Layer 11 of a small transformer language model trained on English Wikipedia (14 layers, counted from 0, width 64).
A neuron's activation on a vector x is SiLU(gate . x) times (in . x), where the dot is the dot product.
The model reads these tokens: "on" " st" "y" "les" " for" " cl" "oth" "ing" " as" " a" " s" "un" " pro" "t" "ect" "ive" " me" "as" "ure" "." "\n" "\n" "R" "eg" "ular" " cl" "oth" "ing" " can" " le" "ave" " a"

The vector x that enters this layer's MLP at each token. A number n stands for (n - 500) times 0.0049.
0 "on": 546 529 448 475 449 552 586 507 506 352 548 483 393 425 428 376 65 476 626 512 456 392 457 583 592 662 393 544 558 495 580 484 438 561 477 537 523 385 363 540 253 651 493 603 490 552 566 437 557 547 402 565 553 563 474 459 569 499 766 460 549 396 437 496
1 " st": 496 319 533 609 475 302 427 620 444 491 374 671 491 493 484 455 466 578 401 268 782 401 576 521 734 510 502 542 660 401 436 522 327 533 653 561 582 434 402 472 315 556 704 767 647 497 797 740 546 428 551 490 416 748 600 441 664 614 873 381 498 363 509 507
2 "y": 658 590 426 638 544 435 536 558 497 446 304 430 556 454 406 560 226 667 478 435 330 307 648 658 619 305 577 697 516 463 585 613 485 495 459 513 370 233 334 298 477 564 391 663 599 533 884 543 601 502 639 300 440 510 547 404 584 390 776 474 510 582 353 425
3 "les": 578 489 443 642 459 382 609 373 417 315 563 486 485 528 502 383 78 533 611 435 565 434 370 570 380 542 453 473 424 441 563 524 542 444 427 548 486 313 433 545 313 615 544 624 497 690 516 560 496 615 427 542 601 726 279 428 543 443 719 507 500 529 443 522
4 " for": 504 471 436 407 642 418 596 611 454 328 526 292 487 450 378 490 41 377 523 516 600 394 508 400 707 560 571 466 492 447 447 505 555 407 600 536 462 445 614 498 312 536 425 609 325 648 472 747 678 559 498 384 475 655 497 334 557 638 476 365 545 439 510 364
5 " cl": 295 322 354 606 653 461 597 547 605 527 650 500 672 407 325 574 377 422 503 858 497 533 639 647 557 353 619 532 595 443 352 692 312 478 482 486 484 451 556 739 295 522 496 616 633 563 700 752 744 497 560 387 493 500 543 576 662 524 852 459 349 410 352 522
6 "oth": 491 382 500 527 332 410 520 559 446 252 622 408 630 449 545 180 146 540 495 647 509 443 422 725 664 434 473 560 461 505 537 407 373 535 473 535 542 305 379 455 314 641 593 673 528 696 722 366 563 576 455 296 455 419 424 293 563 667 644 419 585 593 337 413
7 "ing": 517 541 378 566 514 471 590 452 462 381 588 501 543 468 531 363 53 500 560 449 645 487 460 523 536 350 586 534 379 484 503 535 453 410 473 451 493 290 410 487 310 588 464 515 366 747 582 592 553 565 496 314 559 767 276 382 590 601 612 370 474 633 376 424
8 " as": 451 434 460 669 533 476 707 466 565 280 486 244 382 356 545 630 36 527 485 472 759 369 524 522 647 510 453 497 539 451 559 674 544 440 520 533 469 437 552 511 447 516 454 613 436 619 496 592 621 628 552 422 415 621 465 403 415 679 483 414 603 560 543 287
9 " a": 565 544 546 380 589 370 636 650 506 472 154 500 531 346 221 238 165 498 504 690 706 415 560 697 710 428 414 412 488 269 516 764 738 563 532 347 527 408 564 552 367 464 321 593 436 362 414 567 551 531 579 492 400 713 443 290 508 664 583 428 465 443 505 213
10 " s": 364 493 526 879 718 549 625 717 382 510 578 247 499 473 629 695 406 488 451 410 457 468 422 498 479 554 573 480 640 367 347 700 463 565 577 604 498 452 505 517 405 318 529 597 641 611 594 515 476 504 482 495 695 668 390 457 593 519 926 395 526 462 387 391
11 "un": 682 480 449 756 471 339 621 405 527 394 675 521 572 604 356 478 297 436 636 685 353 469 602 423 489 594 407 611 508 470 516 494 654 672 399 437 552 393 512 616 413 802 513 633 547 547 546 389 456 432 470 686 415 489 635 329 320 607 815 192 668 551 779 386
12 " pro": 577 285 177 497 519 462 397 535 376 361 155 251 590 442 432 526 568 381 594 420 573 266 427 585 466 539 568 349 553 408 411 465 535 553 529 591 445 516 514 524 192 496 608 750 475 668 480 769 472 456 487 732 273 418 465 442 472 583 821 657 480 482 632 338
13 "t": 512 664 258 703 536 544 481 567 443 508 386 457 504 607 493 427 461 391 196 815 604 354 663 76 444 486 745 559 338 620 371 726 252 427 297 593 437 296 346 392 405 396 511 581 750 438 432 531 557 403 495 710 412 435 741 334 867 427 672 586 666 444 419 169
14 "ect": 453 447 348 502 608 536 330 366 608 251 758 618 453 455 709 401 246 549 490 437 486 465 587 593 689 702 696 478 415 555 544 472 233 491 282 537 562 447 596 474 425 641 576 657 417 678 374 556 547 449 557 588 558 712 633 387 751 619 747 287 620 509 261 382
15 "ive": 553 520 416 449 539 509 554 664 552 400 368 458 548 360 586 418 57 597 640 482 676 394 460 642 542 427 595 433 395 422 597 465 439 408 569 346 509 341 398 392 325 647 417 570 461 744 498 659 463 489 511 563 640 800 431 437 618 510 581 344 386 531 444 500
16 " me": 771 470 593 682 679 435 617 573 201 302 613 457 441 577 287 655 279 527 442 421 475 365 412 527 520 499 490 204 700 447 599 620 544 471 326 623 540 529 486 335 158 443 473 389 681 784 749 577 568 519 733 313 558 688 455 608 638 587 690 639 542 587 556 543
17 "as": 408 572 412 525 794 587 540 442 569 435 754 564 408 547 567 262 378 430 364 579 143 554 542 497 346 255 715 496 489 503 978 694 653 575 243 611 541 407 329 367 463 714 556 593 663 467 454 462 415 544 466 643 287 556 538 480 648 705 695 454 883 596 648 176
18 "ure": 577 560 403 327 537 575 525 516 356 222 616 606 536 354 486 361 93 690 749 573 374 372 658 559 512 488 557 587 388 365 732 431 543 601 464 505 486 374 458 384 420 485 439 533 419 605 498 607 359 506 549 504 526 747 488 507 663 659 617 497 524 596 398 437
19 ".": 500 401 349 629 462 453 745 541 548 362 494 471 581 531 527 431 60 301 395 420 476 473 501 287 737 474 534 579 629 604 496 555 649 635 520 371 391 470 505 481 412 405 545 515 379 497 426 638 577 710 478 449 272 563 440 602 513 847 554 580 641 501 394 444
20 "\n": 609 447 451 546 525 476 571 498 495 338 365 424 506 480 569 417 61 373 353 497 389 401 487 510 750 570 568 711 606 538 482 522 725 690 437 404 316 373 570 460 470 590 554 594 547 516 507 648 521 650 430 423 332 435 399 534 477 666 601 558 507 398 187 538
21 "\n": 489 448 466 539 476 461 534 497 564 309 434 491 492 469 573 283 53 336 304 467 424 462 552 373 630 487 501 653 650 510 457 596 792 692 422 420 254 390 590 494 356 520 580 532 613 582 404 677 382 608 521 378 434 369 369 523 518 612 538 521 425 323 374 417
22 "R": 391 463 516 623 559 371 451 551 531 417 427 480 478 439 505 525 312 520 327 463 646 655 436 375 572 612 457 410 582 485 260 493 512 481 422 339 311 502 665 560 290 535 366 629 718 462 455 624 716 721 422 447 486 509 505 397 537 642 897 543 627 594 511 348
23 "eg": 520 577 482 350 672 184 322 694 522 536 621 329 579 357 579 591 257 417 436 485 421 403 565 628 574 536 469 594 458 470 517 669 114 602 393 539 531 465 444 363 295 658 506 479 559 629 580 623 622 587 633 503 141 401 438 403 675 362 783 450 388 455 604 673
24 "ular": 439 336 311 355 611 601 538 617 563 587 441 616 710 462 504 446 162 551 582 429 496 524 317 592 545 414 802 354 545 482 433 293 523 481 559 349 385 373 350 296 169 674 460 498 770 622 442 679 594 412 437 437 563 727 594 353 584 547 598 476 526 532 610 443
25 " cl": 394 258 413 485 742 409 713 506 450 606 539 563 698 530 279 683 354 461 585 708 397 519 605 658 438 533 492 462 649 470 328 708 347 505 645 399 486 406 725 651 274 497 477 758 548 533 673 719 770 655 536 374 575 436 509 658 526 536 816 465 462 406 619 456
26 "oth": 493 362 510 519 373 532 398 496 346 336 695 428 657 362 510 190 119 603 503 633 381 473 418 628 484 521 477 507 511 515 647 403 458 550 464 471 489 256 412 592 366 595 573 697 538 515 692 307 523 590 427 306 533 407 478 283 570 643 641 385 562 564 376 414
27 "ing": 493 432 353 585 482 565 498 330 339 524 674 501 554 377 492 352 40 532 557 341 606 533 440 485 459 472 577 524 454 457 505 499 548 382 409 374 487 246 469 659 379 558 436 569 369 601 571 539 564 490 544 280 641 732 323 412 491 581 533 385 428 621 444 437
28 " can": 297 643 277 651 590 439 260 467 450 350 714 469 365 625 415 548 227 236 463 341 734 253 400 657 593 407 457 443 599 413 409 489 436 493 626 666 613 476 536 557 451 459 432 545 674 305 321 699 632 366 420 653 443 569 235 373 648 864 618 539 397 413 294 397
29 " le": 517 553 111 671 932 309 423 715 471 539 370 669 537 418 404 729 349 448 398 643 601 310 523 683 678 385 516 360 547 514 490 558 487 355 683 525 452 443 483 458 431 470 354 499 766 546 668 481 477 414 607 677 586 599 599 530 580 594 820 698 350 598 438 318
30 "ave": 595 464 489 674 487 407 455 574 299 279 728 584 524 524 456 395 34 503 555 506 569 443 459 612 447 351 612 502 333 450 588 543 564 584 526 514 492 360 468 533 368 621 427 561 479 639 515 614 437 471 524 535 514 630 309 384 551 533 471 444 703 498 419 324
31 " a": 552 599 576 361 624 333 591 694 483 467 158 598 585 365 238 289 166 440 620 628 745 441 505 700 594 347 412 410 478 275 504 669 624 509 534 318 578 381 605 519 363 458 356 584 492 395 373 539 502 537 506 440 395 725 346 289 521 662 568 387 402 375 505 176

Each question shows the input weights of one neuron of the MLP. A number n stands for (n - 500) times 0.0012.

n111 gate: 457 551 623 302 595 538 518 707 554 448 521 483 574 437 409 488 376 479 554 373 414 593 655 514 472 395 372 489 462 658 535 637 267 331 408 582 260 752 512 489 426 447 363 492 539 346 450 563 400 539 387 642 564 445 628 450 540 377 415 449 855 548 503 759
n111 in: 652 481 489 467 547 546 528 640 558 528 548 404 627 563 418 615 376 484 580 489 490 685 676 436 308 379 395 442 462 525 341 602 490 686 535 568 567 553 269 475 483 668 389 414 528 500 497 516 403 559 748 592 434 403 494 498 604 507 255 633 493 589 582 555
It fires most on token 23 "eg"

n170 gate: 470 306 503 438 405 423 498 403 475 699 671 531 410 366 531 357 502 476 486 560 548 265 402 595 528 252 461 652 597 699 609 418 444 548 407 555 312 702 383 379 488 540 737 331 284 610 548 248 425 637 447 565 655 379 647 457 478 469 485 687 566 184 655 465
n170 in: 457 422 540 567 508 458 534 472 346 549 432 609 451 426 577 237 518 665 402 521 351 363 394 695 486 409 644 437 545 437 601 445 375 641 540 615 460 565 447 214 407 662 518 312 552 474 559 421 431 623 415 128 440 446 367 451 476 525 359 491 460 390 480 457
Its two highest activations, in order, are on tokens 6 "oth", 26 "oth"

n11 gate: 689 485 378 432 446 660 435 538 520 667 616 601 716 802 501 558 430 526 558 508 501 586 422 604 549 441 438 500 527 443 483 554 642 770 477 728 392 474 465 580 638 479 446 392 537 484 647 344 463 257 484 577 492 550 396 519 374 141 490 602 517 616 364 472
n11 in: 483 530 313 574 448 310 443 412 487 451 461 347 377 511 745 423 498 579 641 395 493 407 561 444 500 694 693 550 388 492 449 534 410 621 535 379 467 478 345 493 473 620 462 385 360 582 567 559 562 477 636 556 681 604 780 417 280 500 453 330 537 443 660 513
It fires most on token 31 " a"

n88 gate: 529 436 357 400 582 530 696 264 571 442 642 629 609 476 718 526 509 566 453 489 622 439 470 471 816 467 471 333 517 640 635 493 385 631 742 580 344 323 491 555 422 662 455 646 427 373 418 637 374 362 584 424 442 480 567 336 647 507 380 637 640 247 371 431
n88 in: 477 569 633 407 441 512 361 677 522 412 614 512 514 510 606 521 553 448 690 501 475 522 580 303 671 634 440 576 579 639 408 599 458 512 484 639 556 503 585 522 300 577 488 320 355 348 581 503 533 756 488 540 448 449 436 402 450 484 651 704 447 620 401 462
On which token does it fire most, and how strongly? 19 ".", at about 0.48

n46 gate: 359 596 730 436 502 337 631 391 408 370 493 736 338 410 656 406 374 603 580 320 522 685 782 524 479 398 489 584 536 578 742 438 441 412 396 308 473 437 466 486 569 464 326 595 414 373 467 477 460 483 594 525 582 469 531 341 655 554 589 439 497 613 708 591
n46 in: 509 297 546 432 618 479 465 451 566 477 481 626 597 417 481 407 525 461 402 416 304 508 558 637 357 486 552 631 537 515 617 323 445 557 503 518 278 572 712 416 515 699 536 546 657 457 416 462 516 683 729 601 526 546 417 424 763 360 303 502 569 597 566 580
On which token does it fire most, and how strongly? 17 "as", at about 1.2

n114 gate: 476 471 452 375 426 415 597 465 527 623 491 348 447 444 458 355 869 501 281 400 613 350 611 571 530 483 549 429 632 588 597 289 599 695 478 586 472 457 665 452 478 398 489 286 476 571 450 657 513 380 404 420 524 323 304 512 513 341 641 429 587 481 441 426
n114 in: 521 280 444 459 347 578 331 651 430 462 315 233 289 531 601 547 604 624 490 441 492 610 653 461 382 575 631 606 423 615 463 632 758 385 384 443 649 495 750 516 403 588 697 535 525 342 420 360 562 437 488 547 363 455 395 707 590 441 581 544 323 287 508 468
It fires most on token 12 " pro"

n9 gate: 440 617 458 484 614 420 682 407 333 599 461 163 526 423 831 554 646 359 473 518 436 611 370 387 611 663 288 715 612 692 452 663 722 524 539 442 447 662 380 358 562 449 715 299 647 496 501 671 454 944 462 484 475 479 561 477 547 452 356 439 583 445 434 621
n9 in: 452 278 626 485 353 715 507 643 613 445 680 527 600 631 403 560 446 697 639 440 518 513 508 461 462 482 464 618 519 475 506 311 498 452 592 509 443 243 484 375 386 513 375 480 300 523 486 538 569 498 525 524 632 382 486 433 474 663 467 499 311 498 530 455
On which token does it fire most, and how strongly? 29 " le", at about 0.25

n66 gate: 470 615 356 262 416 638 522 427 331 514 527 633 500 408 528 334 383 543 459 579 492 353 550 412 587 449 699 532 318 480 780 404 313 549 573 664 488 603 405 417 448 468 345 475 158 362 453 541 634 300 404 249 547 457 461 509 471 435 388 619 505 453 371 223
n66 in: 698 389 575 442 640 584 597 485 439 510 315 398 435 574 387 607 467 482 559 594 358 519 390 481 367 563 401 343 496 549 702 496 325 778 313 589 396 509 473 593 402 617 678 487 405 303 613 425 453 307 366 384 523 457 413 437 533 593 475 633 317 684 559 497
It fires most on token 26 "oth"

n17 gate: 420 547 791 446 725 745 540 536 587 511 644 338 686 545 306 647 661 496 484 438 721 462 434 589 548 422 430 646 499 554 761 353 477 373 458 511 593 465 669 478 539 370 588 643 313 473 393 501 558 386 489 617 538 372 275 557 391 362 610 536 265 343 507 428
n17 in: 561 407 311 471 529 419 484 461 279 369 376 464 584 538 694 410 402 253 536 577 458 585 457 452 588 530 436 446 707 628 612 605 488 570 597 583 528 628 474 617 402 717 497 650 447 506 613 565 536 653 518 379 470 747 443 584 691 480 324 475 564 592 513 479
It fires most on token 25 " cl"

n22 gate: 427 587 670 152 458 590 653 607 443 577 490 406 648 209 504 538 418 538 566 466 348 581 336 488 516 468 390 710 428 781 436 344 259 506 540 528 557 447 450 349 532 367 523 445 594 646 481 403 417 432 289 462 728 417 490 549 412 346 556 193 573 263 618 521
n22 in: 586 514 453 543 471 404 455 216 508 442 626 402 471 586 463 613 496 495 485 384 582 417 240 542 418 792 395 470 505 689 615 506 357 520 375 546 469 610 417 329 426 386 548 476 494 652 413 434 634 339 637 594 497 411 344 571 560 735 506 604 383 276 418 554
On which token does it fire most, and how strongly? 9 " a", at about 0.41

n49 gate: 538 560 372 630 410 701 506 387 569 596 546 665 486 512 414 562 514 468 352 307 452 434 427 523 561 616 540 642 429 611 482 351 437 614 665 322 337 487 515 525 663 747 414 532 291 693 249 520 438 436 474 508 440 361 168 460 508 442 495 277 609 530 553 598
n49 in: 590 489 433 506 556 603 467 629 541 345 561 527 780 491 562 680 654 608 588 583 311 423 658 725 405 635 474 562 466 502 376 591 445 670 373 294 420 626 390 484 345 523 340 550 545 525 441 549 625 585 241 517 391 291 521 504 494 609 494 549 371 417 366 514
It fires most on token 20 "\n"

n152 gate: 507 353 676 331 515 623 596 559 534 556 428 511 591 562 546 466 314 456 433 580 423 550 515 414 433 593 604 679 476 421 462 564 364 569 543 595 513 416 506 396 692 295 591 270 547 584 274 512 416 606 485 604 630 338 358 390 556 192 439 719 519 651 474 532
n152 in: 399 570 351 491 735 541 457 413 408 519 472 304 435 578 312 504 532 623 460 814 450 527 486 546 550 662 572 648 389 516 652 441 409 622 525 340 440 381 353 604 571 371 404 478 386 412 451 479 593 357 394 472 502 620 531 367 558 377 511 720 551 571 473 546
Its three highest activations, in order, are on tokens 13 "t", 1 " st", 16 " me"

n0 gate: 464 557 698 477 368 633 444 651 875 551 332 442 373 397 492 596 675 524 428 623 521 763 551 471 428 323 520 680 495 433 568 593 352 550 439 505 455 734 551 324 715 374 543 312 552 330 380 414 590 544 570 353 366 410 446 659 293 479 670 410 517 615 600 318
n0 in: 435 419 380 547 420 623 341 512 521 489 460 652 500 533 471 695 637 646 354 443 397 545 555 395 705 463 510 555 429 667 387 624 796 422 557 465 279 544 428 473 600 464 644 623 581 680 401 383 523 550 309 522 572 589 637 572 332 564 391 467 446 278 514 535
On which token does it fire most, and how strongly? 6 "oth", at about 0.33

n79 gate: 477 508 681 583 314 403 571 455 648 411 485 380 342 471 464 528 580 480 568 271 632 461 549 466 456 639 420 447 500 416 865 519 704 564 722 474 519 516 588 544 505 428 471 614 471 708 578 736 600 762 410 325 416 457 467 476 613 608 416 256 553 546 436 397
n79 in: 338 324 560 407 423 595 550 559 842 516 472 387 500 393 459 593 676 532 372 549 483 397 586 514 455 709 425 188 511 596 394 605 519 431 504 483 591 542 651 510 564 504 479 654 511 501 522 503 540 475 457 466 559 457 461 621 544 455 531 466 724 471 509 469
On which token does it fire most, and how strongly? 8 " as", at about 0.4

n185 gate: 578 556 475 472 377 387 466 430 866 450 520 466 891 531 557 385 572 664 387 339 430 441 434 679 615 537 391 361 532 542 581 288 266 565 624 493 338 317 549 597 427 607 482 629 259 586 622 470 510 486 423 430 554 382 406 481 636 524 664 557 520 509 597 505
n185 in: 617 317 521 390 319 478 693 510 384 451 583 630 406 479 471 444 561 431 489 486 494 620 332 558 748 359 494 564 596 580 595 261 579 592 343 577 607 541 334 610 285 551 576 585 468 469 544 397 576 459 358 505 430 386 757 562 467 585 466 320 596 541 319 432
Its two highest activations, in order, are on tokens 6 "oth", 26 "oth"

n158 gate: 318 749 535 337 516 412 488 380 299 490 708 603 347 539 402 289 499 452 577 418 440 525 583 386 548 342 519 546 435 598 560 405 413 525 457 610 340 536 354 343 547 466 503 529 562 689 609 477 678 561 444 624 642 481 471 435 544 426 675 461 284 434 513 639
n158 in: 551 681 631 404 562 724 607 537 616 576 472 550 731 296 475 557 424 677 639 511 574 667 406 563 572 432 275 534 581 522 587 552 453 574 417 289 477 394 549 494 476 474 453 491 342 516 406 518 356 498 515 443 454 512 509 419 352 646 428 462 425 541 258 510
It fires most on token 18 "ure"

n1 gate: 394 481 425 361 394 571 369 694 358 433 499 513 494 724 565 546 428 634 340 431 563 458 522 497 706 412 524 411 502 426 568 463 640 577 299 397 443 691 429 695 343 702 497 426 421 588 533 602 384 494 383 572 728 622 491 484 532 292 557 611 576 313 491 614
n1 in: 651 620 339 610 564 567 445 475 452 515 522 539 665 268 408 548 458 524 336 557 384 528 482 491 588 678 766 520 285 284 527 516 522 495 534 363 497 494 332 458 547 479 536 426 500 690 487 370 564 309 472 539 511 509 452 461 617 541 483 566 505 601 548 529
It fires most on token 24 "ular"

n182 gate: 465 435 710 448 595 423 349 472 479 462 565 426 650 209 529 526 627 634 423 564 544 263 566 448 548 527 396 596 235 398 552 620 582 456 442 461 400 726 566 553 537 267 491 404 533 538 469 639 498 643 426 281 364 414 680 319 475 644 308 710 587 569 539 542
n182 in: 508 518 370 400 469 503 490 428 231 603 367 680 562 442 614 361 485 208 490 421 364 508 521 431 445 554 727 552 622 259 414 643 501 402 593 547 385 611 367 458 436 629 422 567 396 556 523 628 474 467 563 569 508 551 715 491 610 465 402 557 310 545 306 420
On which token does it fire most, and how strongly? 11 "un", at about 0.25

n184 gate: 436 465 377 556 261 616 505 326 710 410 470 437 389 753 621 512 759 489 402 508 386 487 601 328 573 420 549 570 666 424 557 424 492 488 497 537 564 563 681 530 560 486 507 565 466 529 276 298 433 452 564 439 546 570 262 548 531 511 372 508 414 282 460 518
n184 in: 338 423 377 669 396 399 530 516 360 506 357 742 438 554 590 700 602 390 415 579 430 542 607 331 495 510 458 486 570 326 369 665 552 392 494 480 445 591 473 474 602 457 501 587 740 618 437 564 508 747 523 646 464 486 472 537 561 510 292 489 437 418 408 622
It fires most on token 26 "oth"

n191 gate: 619 604 460 464 608 599 517 384 538 612 590 575 530 459 560 191 548 520 236 450 790 545 497 669 461 441 643 490 365 383 713 434 493 734 520 571 647 353 580 646 562 617 619 475 372 587 537 493 673 631 631 293 490 531 453 581 427 396 411 409 463 425 450 471
n191 in: 447 375 485 548 391 584 479 449 542 601 583 560 571 482 660 447 520 391 493 623 584 330 572 473 508 703 607 564 548 476 487 730 522 519 501 484 268 516 556 508 349 546 643 390 499 369 475 484 394 414 633 422 723 370 520 567 518 590 690 603 540 530 525 657
It fires most on token 14 "ect"

n147 gate: 409 380 409 275 472 476 540 623 438 825 532 643 721 591 539 516 490 734 609 535 391 544 564 787 523 563 458 610 405 723 820 400 503 575 590 461 527 594 264 402 485 504 134 391 632 529 445 615 484 533 360 465 540 362 446 490 453 426 403 425 540 313 474 529
n147 in: 477 327 467 364 357 440 491 546 607 449 530 340 643 568 596 451 449 521 646 475 387 585 338 346 569 433 516 390 522 457 518 538 537 254 354 401 620 367 368 522 667 710 505 489 480 601 442 489 363 499 483 466 395 635 629 605 335 502 385 466 368 607 550 267
It fires most on token 24 "ular"

n99 gate: 720 556 475 464 735 369 576 415 419 295 529 699 441 710 613 255 501 517 497 360 470 476 566 448 482 660 475 386 501 429 500 554 447 565 359 706 225 421 521 498 451 732 582 267 452 715 447 576 196 407 448 333 655 642 581 441 523 573 378 328 318 232 469 388
n99 in: 697 499 373 464 475 525 629 249 457 372 379 509 396 503 369 477 622 354 556 520 416 304 332 660 593 555 489 520 449 564 768 525 408 432 480 501 521 440 521 322 289 453 561 263 703 275 506 494 400 530 438 353 666 480 448 530 566 574 664 550 619 478 598 370
On which token does it fire most, and how strongly? 16 " me", at about 1.7

n43 gate: 359 342 527 611 463 378 438 340 509 433 637 515 686 726 710 549 585 495 448 566 659 582 367 657 609 382 379 281 505 449 408 512 436 539 558 558 510 463 605 197 675 128 358 471 414 756 414 427 435 520 414 684 680 406 266 359 559 516 433 424 517 518 429 304
n43 in: 553 458 511 473 495 408 360 523 454 604 556 491 335 595 359 628 521 428 567 582 429 445 639 623 511 569 523 599 387 714 264 515 657 589 398 555 609 282 605 517 638 429 534 265 783 612 493 543 513 704 239 504 544 610 367 645 490 253 566 383 467 462 508 565
It fires most on token 10 " s"

n83 gate: 599 452 411 681 711 650 505 607 533 603 408 362 570 276 520 299 552 378 501 585 429 590 584 460 600 541 589 366 499 569 717 590 438 592 365 474 278 459 410 466 474 502 486 490 427 498 442 508 532 620 616 361 477 586 739 517 628 730 399 365 436 393 689 412
n83 in: 483 575 528 397 583 512 476 460 713 438 363 468 391 431 376 628 495 502 398 513 529 474 636 498 295 410 622 527 576 719 409 624 581 720 584 494 431 651 587 302 471 465 416 474 653 373 665 334 389 610 524 464 356 520 632 555 493 455 492 433 585 407 428 585
Its two highest activations, in order, are on tokens 17 "as", 13 "t"

n14 gate: 314 249 307 558 469 363 638 471 380 439 448 480 667 620 513 398 539 385 360 341 595 525 511 374 417 528 640 414 345 366 678 424 449 655 500 610 514 360 333 498 669 601 407 457 557 511 291 444 431 626 461 312 583 404 387 505 601 536 629 591 409 585 270 582
n14 in: 589 602 438 580 409 454 382 550 422 436 507 544 551 407 612 723 465 473 411 466 645 227 761 520 495 541 520 522 449 504 512 464 512 395 519 506 430 430 622 526 505 386 360 674 544 584 497 350 616 491 347 492 705 511 565 516 465 395 373 498 451 582 546 239
On which token does it fire most, and how strongly? 13 "t", at about 0.55

n60 gate: 333 595 483 627 423 416 612 600 494 444 533 478 604 363 586 483 408 504 749 434 403 363 534 483 426 178 368 301 530 636 445 508 447 575 437 509 416 411 421 727 537 752 295 349 494 478 560 656 564 363 499 395 661 439 255 498 540 483 443 403 445 388 426 613
n60 in: 551 590 605 571 590 502 532 388 624 444 553 553 457 321 497 620 375 564 506 568 597 605 517 573 314 500 684 506 384 529 490 444 572 375 733 596 498 432 498 389 674 529 751 534 557 623 421 380 654 509 464 350 589 480 303 524 486 597 517 572 591 534 554 585
It fires most on token 7 "ing"

n183 gate: 546 557 342 561 466 459 386 487 606 430 605 574 361 690 663 415 549 588 629 348 510 564 242 445 477 527 389 585 403 523 324 364 395 448 474 507 484 515 451 301 507 670 572 363 271 361 691 547 457 404 485 475 771 492 648 547 327 434 508 464 683 574 594 465
n183 in: 508 493 542 593 423 539 447 499 545 633 463 504 552 547 503 485 543 671 345 520 498 533 484 381 489 387 585 645 378 633 151 680 437 473 438 611 710 375 385 459 583 544 524 498 506 479 656 453 601 426 543 457 437 636 529 588 340 343 250 471 396 584 454 425
It fires most on token 12 " pro"

n73 gate: 639 449 456 493 323 592 464 325 591 571 607 392 513 748 706 323 639 519 660 407 390 441 326 628 396 450 404 444 520 359 466 623 301 542 631 555 450 438 467 444 327 550 643 549 172 516 295 585 451 416 528 359 651 444 472 422 463 468 472 333 576 474 269 403
n73 in: 535 252 448 580 556 503 539 402 442 436 416 532 469 661 225 190 607 566 476 575 324 280 518 497 561 219 94 546 508 537 344 579 493 482 388 459 482 563 652 586 359 560 455 634 520 605 481 473 350 534 592 513 466 517 482 309 440 384 444 546 424 521 438 480
It fires most on token 6 "oth"

n115 gate: 403 494 498 567 587 519 392 463 759 498 756 553 412 565 400 549 744 414 670 707 357 490 409 575 465 565 469 490 394 640 431 648 359 538 417 251 520 639 329 565 426 435 508 320 362 509 633 306 420 588 460 348 378 367 755 352 516 498 700 476 522 408 593 559
n115 in: 708 573 545 658 435 596 481 333 488 338 365 340 401 478 643 429 646 411 640 458 452 373 616 459 502 463 313 430 485 497 571 704 529 422 495 393 479 561 429 528 362 660 327 678 593 496 594 573 431 615 484 372 653 395 462 600 524 491 464 606 552 411 532 625
On which token does it fire most, and how strongly? 24 "ular", at about 0.29

n175 gate: 469 632 518 344 352 427 620 544 686 505 541 741 379 431 587 400 361 461 594 384 548 481 649 682 528 398 615 380 585 454 580 445 537 681 261 481 399 370 374 596 651 458 495 485 627 724 758 594 506 546 505 622 585 425 795 513 517 361 440 279 569 403 349 425
n175 in: 358 427 429 609 476 612 412 572 461 465 461 524 457 525 586 726 466 351 388 610 439 595 324 355 583 531 356 410 439 349 572 542 579 598 590 628 428 490 461 335 426 519 292 470 386 569 643 483 402 415 517 461 454 818 384 642 539 754 468 427 402 601 512 579
It fires most on token 15 "ive"

n165 gate: 392 533 528 663 317 399 468 568 383 486 599 336 554 677 419 582 610 750 610 486 550 617 522 526 435 612 577 485 612 392 371 616 239 615 517 466 433 424 576 364 460 502 399 444 47 561 453 360 354 285 391 339 574 477 624 453 383 610 603 421 434 467 358 407
n165 in: 575 348 531 536 512 644 500 490 361 382 468 489 574 563 312 453 607 483 514 420 576 448 623 567 582 619 603 578 438 345 645 416 586 297 562 587 537 219 647 537 461 354 526 455 661 746 597 386 635 605 394 494 662 449 303 427 537 494 471 352 628 480 744 455
Its two highest activations, in order, are on tokens 10 " s", 6 "oth"

n180 gate: 413 587 362 639 558 500 582 605 651 575 429 449 395 276 306 616 418 448 703 459 468 478 654 192 585 367 514 443 416 469 430 563 335 629 571 536 355 631 426 517 546 480 719 387 450 364 522 763 376 691 537 574 399 558 451 551 478 416 466 317 514 521 566 672
n180 in: 539 586 568 319 724 466 541 376 471 437 434 516 367 605 583 312 514 685 478 395 266 376 493 474 484 486 547 446 459 547 593 623 378 406 465 647 485 565 368 565 667 483 467 463 452 507 275 417 574 616 582 550 425 482 559 373 327 507 603 416 264 386 501 505
It fires most on token 23 "eg"

n106 gate: 556 424 348 542 499 354 513 365 568 453 568 676 517 452 460 374 434 537 383 295 516 627 412 513 499 623 544 426 642 569 602 451 462 530 356 541 535 486 696 489 410 492 389 436 395 380 285 478 433 438 477 340 856 441 591 522 323 606 254 468 374 565 618 355
n106 in: 529 554 517 552 401 500 748 407 515 151 530 552 294 667 700 537 510 492 536 502 630 635 543 628 575 528 631 579 469 366 559 488 491 381 488 438 542 527 543 374 508 570 382 644 296 542 447 367 510 581 534 421 526 554 481 535 600 432 532 524 496 606 412 352
Its two highest activations, in order, are on tokens 14 "ect", 27 "ing"

n164 gate: 490 565 569 394 637 522 592 484 588 557 311 392 466 526 481 371 320 596 568 480 469 552 407 561 695 371 610 375 633 548 439 676 514 652 456 396 539 621 551 369 616 699 584 583 497 362 537 676 642 670 537 521 651 457 382 410 592 394 418 480 440 556 456 677
n164 in: 319 429 501 483 540 390 407 588 386 538 382 344 634 500 490 588 478 371 425 516 392 490 369 516 494 431 472 323 650 464 506 569 435 582 351 637 554 667 694 363 580 586 591 373 478 368 320 424 495 533 654 422 268 502 644 483 634 416 413 405 510 493 418 389
It fires most on token 23 "eg"

n41 gate: 638 365 691 614 577 342 578 573 510 551 430 572 638 627 358 535 536 503 605 370 337 470 454 330 529 415 311 467 335 540 537 379 367 335 343 538 614 418 393 252 550 478 389 561 648 442 432 388 587 632 393 534 480 473 418 560 393 471 414 598 511 392 322 526
n41 in: 521 721 452 526 516 570 485 666 485 534 596 327 357 685 334 574 648 554 472 597 491 407 657 517 446 598 562 484 395 552 403 657 647 550 336 512 592 643 501 567 479 428 355 505 659 601 421 481 529 331 521 478 457 401 569 588 676 371 471 613 503 444 694 473
On which token does it fire most, and how strongly? 27 "ing", at about 0.34